Layer 2 of a small transformer language model trained on English Wikipedia (9 layers, counted from 0, width 128).
A neuron adds its activation times its output weights to the MLP's output. To switch it off is to set its activation to zero at one token and run the rest of the model.

Output weights of the MLP neurons that the questions are about. A number n stands for (n - 500) times 0.00056.
n11: 342 369 742 500 481 605 759 554 669 485 287 348 593 553 298 291 428 409 518 508 616 351 625 350 424 528 584 315 554 227 556 453 497 326 613 408 350 376 442 345 627 561 227 402 456 589 306 623 413 583 511 519 605 427 697 480 504 317 414 535 530 358 470 325 407 526 489 410 341 311 660 576 667 565 438 524 416 562 250 557 591 715 332 407 378 517 619 631 657 416 324 538 638 679 480 771 627 430 337 581 597 374 525 572 586 325 361 392 423 338 463 515 504 637 530 424 611 572 727 575 419 536 482 407 663 508 518 537
n59: 344 767 510 348 333 600 771 475 699 574 619 574 374 583 494 652 457 444 529 556 679 524 532 430 407 695 401 651 586 209 392 416 516 541 743 425 334 418 612 598 411 419 373 460 469 711 505 435 452 471 507 402 577 578 420 451 683 372 514 529 732 552 546 497 417 575 371 719 399 611 528 489 714 415 652 500 626 350 605 457 378 561 395 435 283 293 416 462 313 484 553 434 631 461 456 680 418 455 468 555 494 316 507 595 664 552 703 355 490 478 575 579 460 597 317 529 481 669 574 577 582 399 423 590 497 456 356 537
n115: 578 462 587 500 350 486 669 384 704 573 640 201 607 539 335 618 399 485 433 546 529 580 773 696 569 545 534 537 475 567 620 628 402 496 646 514 529 731 555 507 500 680 488 409 745 361 405 606 692 349 338 625 466 478 522 517 375 569 403 434 443 339 435 475 672 747 500 606 419 606 503 765 500 305 397 670 348 707 446 316 540 643 379 701 659 398 540 583 346 298 641 557 663 433 442 455 504 651 648 600 688 602 536 158 487 507 345 436 511 547 303 392 461 653 571 680 517 531 583 583 573 493 272 503 578 336 626 470
n154: 415 821 520 486 378 638 373 332 573 511 365 574 583 452 453 478 455 434 558 624 609 398 170 576 517 477 698 339 614 315 551 486 432 389 589 527 412 353 345 476 544 478 696 504 404 610 596 714 189 645 609 591 424 504 691 487 648 364 597 545 719 374 231 804 503 507 331 553 411 557 530 296 572 493 616 435 611 724 423 504 433 556 662 335 570 484 368 522 539 629 306 522 449 527 395 309 541 527 610 479 610 445 555 288 624 309 573 512 563 451 589 701 451 428 518 470 425 464 552 634 556 472 323 563 729 481 556 401
n306: 514 625 364 771 500 380 455 701 337 439 522 554 728 451 589 493 394 239 340 634 464 493 603 614 419 619 504 398 521 507 438 611 507 496 684 309 604 570 489 264 465 384 423 339 573 650 745 331 445 659 681 245 371 460 355 566 385 403 390 625 563 243 564 539 433 587 514 380 556 421 316 558 533 724 425 437 449 388 641 387 597 421 522 573 482 337 422 670 475 401 341 585 392 624 366 548 288 407 489 595 405 476 310 466 348 617 419 610 622 310 493 470 323 507 570 514 261 601 447 396 579 486 738 459 583 520 404 305
n340: 459 531 587 512 532 503 328 594 317 607 546 536 512 661 526 430 488 548 488 557 555 317 468 619 526 520 631 512 311 596 329 543 433 671 521 577 564 574 512 568 408 593 585 601 599 613 681 612 310 460 594 469 199 430 491 536 515 500 469 558 405 550 471 512 457 602 439 493 571 479 457 245 537 478 448 548 270 482 402 628 549 542 479 553 530 452 564 277 469 497 425 497 571 591 355 551 527 477 510 543 546 449 479 367 28 522 664 544 570 263 677 332 612 553 357 301 429 678 461 377 558 369 391 462 557 543 482 675
n351: 255 466 347 513 580 557 399 552 677 269 557 451 306 726 354 431 533 603 526 582 566 444 598 415 556 610 645 480 370 674 395 381 744 513 554 433 437 638 619 449 407 739 418 533 594 413 706 388 673 557 354 561 429 305 526 527 520 414 564 420 589 652 275 642 516 447 490 585 577 446 503 410 517 669 387 577 514 693 669 542 384 507 546 419 275 411 471 415 457 527 490 626 574 494 420 449 379 573 644 584 513 504 607 558 516 378 473 507 411 391 406 392 670 372 561 450 558 400 431 531 514 460 467 644 589 771 262 733
n353: 418 568 522 343 326 415 370 486 568 490 380 425 326 625 509 552 510 356 503 356 329 395 560 453 581 657 493 403 409 380 567 342 604 654 420 459 427 593 507 398 369 552 571 401 447 285 425 497 543 393 561 408 419 563 273 524 431 447 443 340 497 301 311 590 485 251 668 567 379 582 371 415 443 332 259 733 619 384 597 548 520 514 483 691 578 466 425 514 721 551 506 286 609 506 439 580 561 620 767 503 663 463 523 370 609 500 656 399 493 472 286 472 458 587 379 556 411 475 441 633 326 625 484 444 485 320 637 566
n361: 330 415 437 377 539 548 549 683 545 493 550 659 321 617 548 552 507 701 665 676 400 693 449 442 509 437 371 446 484 530 452 384 599 520 481 477 266 536 467 410 490 507 407 560 497 487 434 500 464 439 473 503 264 513 628 415 473 677 633 599 230 616 332 396 494 487 493 608 645 618 460 596 323 472 453 522 555 604 509 654 540 419 420 391 513 519 352 363 817 622 520 359 432 391 342 559 371 436 355 395 411 218 546 483 280 572 452 442 437 613 351 623 421 466 864 550 469 409 665 624 591 497 365 595 639 420 441 581
n386: 525 569 632 414 504 561 500 616 811 534 420 493 478 695 594 406 694 406 558 555 387 406 705 477 496 679 465 637 496 435 420 613 475 684 584 493 542 606 341 744 639 405 544 429 527 610 408 598 623 304 488 694 430 326 377 731 398 700 689 432 500 354 438 293 355 561 402 435 303 554 482 506 596 618 643 587 549 565 421 488 406 682 391 523 344 413 567 453 534 351 278 597 533 493 272 584 482 413 637 458 489 328 364 672 531 435 516 409 783 336 489 377 536 700 554 440 535 610 373 512 480 391 38 382 658 681 574 731
n467: 606 637 419 503 555 515 314 484 311 527 472 730 423 497 520 335 322 468 476 500 491 594 506 506 581 490 446 664 563 602 382 573 713 602 571 518 588 565 457 491 603 487 484 527 445 384 685 485 400 764 704 236 422 595 542 419 351 527 435 564 424 522 467 533 337 328 610 533 521 336 435 324 432 360 494 622 560 328 547 506 637 567 607 655 407 520 449 566 439 522 659 399 603 585 500 412 588 442 399 315 326 344 524 544 636 544 638 520 591 429 478 301 585 519 453 646 334 641 560 487 522 521 518 413 370 467 587 555
n565: 487 750 487 527 663 510 581 475 231 466 413 585 544 534 349 410 340 804 600 543 651 599 536 546 730 485 536 507 399 486 424 606 543 737 590 503 651 573 514 523 593 493 640 438 392 443 448 546 335 519 542 355 408 731 686 610 476 469 416 642 521 367 495 446 487 500 497 803 251 427 513 390 489 246 589 672 320 306 544 385 572 410 452 503 493 554 548 677 569 453 449 567 470 606 506 401 407 345 307 413 647 317 466 407 484 444 592 402 393 412 274 551 515 542 553 438 691 568 439 177 572 558 429 438 513 549 710 545
n590: 543 472 595 486 547 418 597 332 671 610 389 623 379 490 609 374 466 486 420 393 472 338 332 362 363 260 324 580 514 472 537 473 659 392 437 787 517 483 472 450 393 821 175 562 305 396 793 394 564 425 493 500 472 441 497 358 417 450 437 507 500 585 458 537 568 497 541 207 633 526 645 494 377 565 441 420 372 271 465 529 472 493 376 384 456 395 681 635 438 459 588 425 367 232 593 290 560 536 575 455 366 542 625 411 443 271 443 447 431 376 221 602 474 479 546 597 296 373 609 464 409 373 463 536 494 545 425 434

Each question names a token from some text and the token that comes next. It shows the activations a of the neurons there, in the order above. A number n stands for (n - 500) times 0.0028.

Then comes g, the gradient of the next token's log-probability with respect to the MLP's output, scaled to length 1. A neuron's effect is roughly proportional to its activation times (output weights . g). A number n stands for (n - 500) times 0.00069.

" on", then " campus"
a: 500 500 500 500 500 500 500 500 500 500 515 544 500
g: 566 561 612 545 548 293 560 444 695 620 466 501 538 366 351 339 822 562 353 678 581 333 442 499 655 521 617 362 611 625 583 617 626 365 502 369 536 663 683 337 277 542 588 617 577 301 434 568 727 567 569 463 605 658 461 372 479 479 402 587 604 415 422 479 504 150 315 497 652 639 330 539 647 337 602 654 330 407 419 547 629 597 525 483 291 359 487 496 445 566 705 562 542 465 447 834 344 457 520 686 338 429 491 272 549 233 586 479 444 288 668 415 563 665 448 382 672 408 419 275 550 427 592 513 681 415 688 607
Switching off which neuron hurts the next token most? n565

" decided", then " to"
a: 500 500 500 500 500 500 500 500 500 500 633 500 500
g: 661 515 653 261 463 620 441 700 426 460 233 655 443 610 416 394 428 376 673 275 593 482 596 463 404 404 332 616 444 458 560 158 583 274 503 550 514 454 510 514 524 481 656 503 620 473 532 418 389 579 463 496 441 430 382 480 394 578 423 688 467 588 483 540 531 486 619 434 648 320 307 550 159 678 491 554 590 593 475 698 312 721 612 823 422 348 381 325 602 498 525 381 793 407 298 599 564 619 640 527 392 171 487 357 519 487 606 338 466 488 463 588 351 394 390 651 390 261 594 566 423 200 534 591 485 511 638 494
Switching off which neuron hurts the next token most? n467

" Manhattan", then "."
a: 500 603 500 500 500 500 500 500 500 500 500 500 500
g: 347 483 738 586 521 692 553 489 727 385 560 671 404 574 576 473 423 560 718 322 578 319 689 523 403 484 689 409 693 485 584 590 537 667 696 476 536 542 344 633 626 504 467 356 514 65 469 517 473 686 525 343 601 599 448 401 592 514 318 578 599 779 279 507 547 427 532 731 475 366 603 583 616 540 634 544 375 239 360 685 411 673 540 468 327 383 287 485 597 466 556 489 798 520 463 561 515 524 469 544 536 666 697 717 542 537 659 600 610 328 408 288 334 537 364 315 507 510 566 400 590 635 605 581 665 454 684 480
Switching off which neuron hurts the next token most? n59

" representing", then " people"
a: 500 500 500 500 500 500 500 500 500 500 771 500 500
g: 479 557 654 636 340 259 476 457 440 254 489 509 352 589 567 500 376 761 553 613 176 277 356 560 448 396 647 693 523 685 556 563 575 746 325 493 476 411 249 347 512 505 341 426 485 406 467 442 460 528 601 427 307 568 349 426 554 613 351 468 390 720 477 795 511 511 534 476 628 611 482 469 396 448 576 733 384 450 304 713 414 494 545 524 406 300 457 510 435 486 588 242 350 432 387 510 621 649 662 360 375 316 615 553 445 402 628 299 335 514 437 558 768 738 264 354 423 757 618 478 587 397 524 524 561 426 542 577
Switching off which neuron hurts the next token most? n467

"2", then "–"
a: 500 500 540 500 500 500 500 500 500 500 500 500 500
g: 643 783 524 383 570 713 469 728 364 668 536 350 631 458 360 497 589 620 572 424 455 487 466 452 782 688 577 454 185 407 575 611 529 425 661 525 452 680 348 521 574 546 529 635 494 505 489 501 527 453 542 419 551 472 634 316 628 565 640 406 465 313 594 512 436 652 441 351 478 442 480 649 377 451 231 386 415 509 429 500 360 457 348 773 560 645 412 586 670 454 619 556 281 483 351 388 236 493 508 418 753 445 250 521 454 321 378 504 798 461 424 322 634 616 499 433 478 534 515 392 252 537 475 863 635 434 239 556
Switching off which neuron hurts the next token most? n115

" There", then " have"
a: 500 500 500 500 500 500 688 500 508 500 512 500 500
g: 520 321 229 748 405 466 596 376 448 452 467 385 500 611 570 498 624 558 756 401 288 418 453 267 310 534 415 463 277 451 498 273 658 422 533 465 406 377 766 442 588 516 557 661 480 440 630 532 426 419 499 721 459 744 674 657 681 284 479 490 562 905 432 650 594 323 379 569 405 438 148 469 617 515 527 619 514 508 376 485 478 459 515 321 585 588 577 694 391 424 265 361 544 476 453 485 459 472 537 537 498 365 384 657 581 589 470 445 500 390 558 606 543 390 643 376 479 302 490 705 234 312 551 368 600 530 682 665
Switching off which neuron hurts the next token most? n351

" Kirk", then "ley"
a: 500 556 500 500 500 500 500 500 531 500 500 500 500
g: 693 334 312 446 578 436 535 440 532 299 362 552 459 385 575 222 326 548 316 324 416 436 475 383 586 568 590 432 435 548 656 431 498 677 242 489 681 256 709 577 513 685 292 684 284 194 574 364 527 420 433 470 600 408 544 539 431 617 696 550 589 305 291 522 523 631 247 536 504 507 661 497 653 459 527 647 547 543 439 475 499 339 540 631 716 491 799 621 506 469 705 431 611 366 612 438 449 609 650 342 472 730 495 451 606 424 344 531 501 381 625 609 509 485 531 681 486 584 481 294 351 452 278 273 284 402 603 582
Which neuron, switched off, raises the next token's probability most? n59

"ent", then " music"
a: 500 500 500 500 500 500 500 500 500 500 500 726 500
g: 410 438 525 274 466 349 523 458 647 408 477 502 573 529 546 392 680 684 582 597 493 499 672 512 574 477 261 813 744 387 665 510 631 666 498 671 324 443 401 542 310 427 500 398 448 575 472 284 599 395 431 128 414 619 358 512 427 512 476 609 360 748 620 470 616 690 554 438 405 322 624 484 517 425 767 615 546 509 363 325 419 436 708 506 365 666 628 419 288 273 558 443 354 499 406 349 607 408 559 534 657 528 302 450 356 500 546 748 863 475 536 639 626 586 467 466 551 549 515 567 523 547 750 724 478 432 563 369
Switching off which neuron hurts the next token most? n565

" its", then " title"
a: 500 500 500 500 500 500 500 500 683 500 500 500 500
g: 424 356 711 823 475 761 594 499 478 396 507 667 605 428 522 637 424 450 506 458 362 570 608 473 189 493 403 479 526 252 264 516 429 586 224 755 429 619 451 414 488 500 658 359 677 509 467 559 295 467 388 440 613 497 631 350 540 483 683 412 505 545 606 628 444 465 559 547 643 362 581 450 760 571 494 520 641 489 453 487 739 644 558 631 591 690 442 431 372 479 380 507 528 555 799 477 525 289 519 292 486 531 437 495 562 680 532 504 566 510 638 284 448 624 498 515 670 494 108 707 519 403 382 444 252 377 656 277
Which neuron, switched off, raises the next token's probability most? n361

"s", then ","
a: 500 500 500 500 500 500 500 500 500 500 500 586 500
g: 588 605 594 482 596 575 393 672 395 314 463 578 731 718 481 467 460 336 315 531 586 457 553 695 540 592 617 647 517 700 522 584 685 518 307 332 722 369 546 520 436 555 309 705 381 537 569 469 563 679 590 562 427 465 424 372 537 716 727 681 402 504 453 570 499 397 391 639 181 614 447 520 500 409 350 561 541 463 603 399 552 148 711 522 531 475 723 719 272 365 549 655 545 584 413 254 288 255 513 440 474 473 312 429 602 400 354 492 442 462 516 795 573 639 558 626 623 443 528 766 382 376 543 432 462 658 411 469
Switching off which neuron hurts the next token most? n565

" Six", then " Miss"
a: 500 500 500 500 500 500 500 500 500 500 500 500 559
g: 450 608 532 350 769 542 565 716 533 445 636 670 544 339 518 412 542 352 363 471 381 552 294 225 567 493 339 560 721 525 493 534 467 439 591 712 434 428 374 570 305 619 689 580 407 579 657 484 499 582 585 437 532 498 587 691 451 575 337 452 466 556 686 618 564 181 699 473 409 389 565 378 429 686 516 510 398 645 406 433 299 630 460 506 98 430 486 453 664 499 516 407 549 435 633 237 548 371 512 393 484 604 262 291 475 552 390 857 507 477 579 316 586 441 551 535 748 252 301 378 394 517 481 526 470 420 290 453
Switching off which neuron hurts the next token most? n590

"ut", then "ral"
a: 500 500 563 500 500 500 500 500 500 500 500 500 500
g: 603 383 442 615 496 411 615 686 360 302 526 506 597 474 223 362 434 443 505 688 515 431 632 519 436 563 763 771 590 607 488 533 361 647 406 355 526 553 670 381 452 528 737 547 537 388 491 437 475 593 328 525 535 519 449 363 464 562 731 560 748 646 457 582 486 577 512 501 418 823 696 551 278 390 373 502 391 514 418 345 475 516 810 622 674 145 301 448 529 354 547 377 545 427 391 729 508 721 565 601 391 741 581 619 512 511 672 522 365 468 600 609 570 634 444 614 380 284 466 668 627 360 492 635 495 692 446 302
Switching off which neuron hurts the next token most? n115

" shut", then " up"
a: 500 500 500 500 551 500 500 500 500 500 505 500 500
g: 416 583 546 314 595 599 484 670 542 544 531 522 587 494 693 531 540 389 552 376 409 539 509 538 624 640 614 501 751 498 752 350 554 316 597 359 561 647 289 340 550 363 554 384 456 643 442 320 350 441 629 433 265 591 623 588 479 484 705 632 441 630 465 503 484 853 309 727 507 537 663 535 461 575 565 682 547 637 491 582 475 588 410 592 243 454 561 847 314 422 526 503 297 321 627 580 691 554 611 453 551 468 497 667 440 752 371 271 530 410 404 515 351 628 419 406 407 578 705 500 504 364 610 217 721 472 283 611
Switching off which neuron hurts the next token most? n306

" D", then "um"
a: 500 500 500 538 500 500 648 500 500 500 500 500 500
g: 433 568 760 388 502 666 537 441 562 674 364 465 652 852 526 443 411 489 374 721 553 587 515 534 308 508 707 492 645 347 438 498 342 597 421 584 385 434 561 308 622 348 513 570 460 588 541 694 506 785 595 459 401 374 639 655 670 532 533 386 546 345 428 435 351 418 207 602 550 451 351 507 357 561 478 444 792 405 365 329 467 585 346 466 369 649 698 420 650 504 731 512 406 508 554 432 595 609 637 414 544 619 703 376 510 649 620 347 807 583 350 659 751 491 515 261 418 438 609 604 241 536 421 529 529 494 402 350
Switching off which neuron hurts the next token most? n154

"les", then " began"
a: 500 500 500 500 500 547 500 500 500 500 500 500 505
g: 726 531 469 229 462 580 509 563 414 508 463 613 524 564 469 646 551 660 680 328 491 499 426 558 495 509 485 395 627 594 409 755 484 514 339 511 434 649 435 430 503 498 754 460 584 553 485 335 495 527 346 294 375 266 303 537 487 387 464 392 567 470 754 245 515 485 591 496 610 433 700 559 409 576 418 551 405 506 426 299 748 563 400 603 606 703 389 511 347 370 370 203 633 610 565 457 782 635 503 456 594 602 493 499 282 462 406 680 657 488 418 168 319 369 266 581 435 576 350 531 210 636 565 745 626 498 489 294
Switching off which neuron hurts the next token most? n340

" |", then " Auto"
a: 500 500 500 500 500 500 500 695 500 500 500 500 500
g: 527 338 652 313 373 621 566 579 590 524 334 663 308 492 632 582 340 686 445 363 632 465 620 579 392 375 568 398 297 579 616 385 595 604 384 501 627 509 513 643 470 614 469 407 437 436 622 514 412 470 430 717 202 770 383 277 777 693 625 693 383 714 537 572 507 477 713 619 403 560 551 522 567 678 522 605 651 230 417 559 691 476 503 528 507 411 528 585 573 327 755 295 652 508 376 502 592 559 580 410 336 229 459 414 531 482 728 508 754 616 318 559 502 536 417 549 652 541 651 481 726 359 368 600 458 645 651 569
Switching off which neuron hurts the next token most? n353

" |", then "\n"
a: 500 500 500 500 500 500 500 517 500 500 500 500 500
g: 601 444 510 660 374 816 543 537 473 566 359 381 193 834 588 773 616 452 385 384 413 533 519 572 671 714 551 396 541 770 620 452 516 506 620 439 334 312 481 357 672 502 320 503 517 260 545 454 431 412 470 414 434 336 338 420 595 545 549 267 472 386 601 537 475 623 473 471 450 589 347 469 568 634 285 803 504 274 667 705 451 559 696 658 641 438 623 451 561 352 524 428 449 603 358 581 630 734 413 541 606 638 537 556 460 527 456 529 439 358 689 269 497 580 469 576 482 384 462 514 748 457 418 515 703 379 444 761
Switching off which neuron hurts the next token most? n353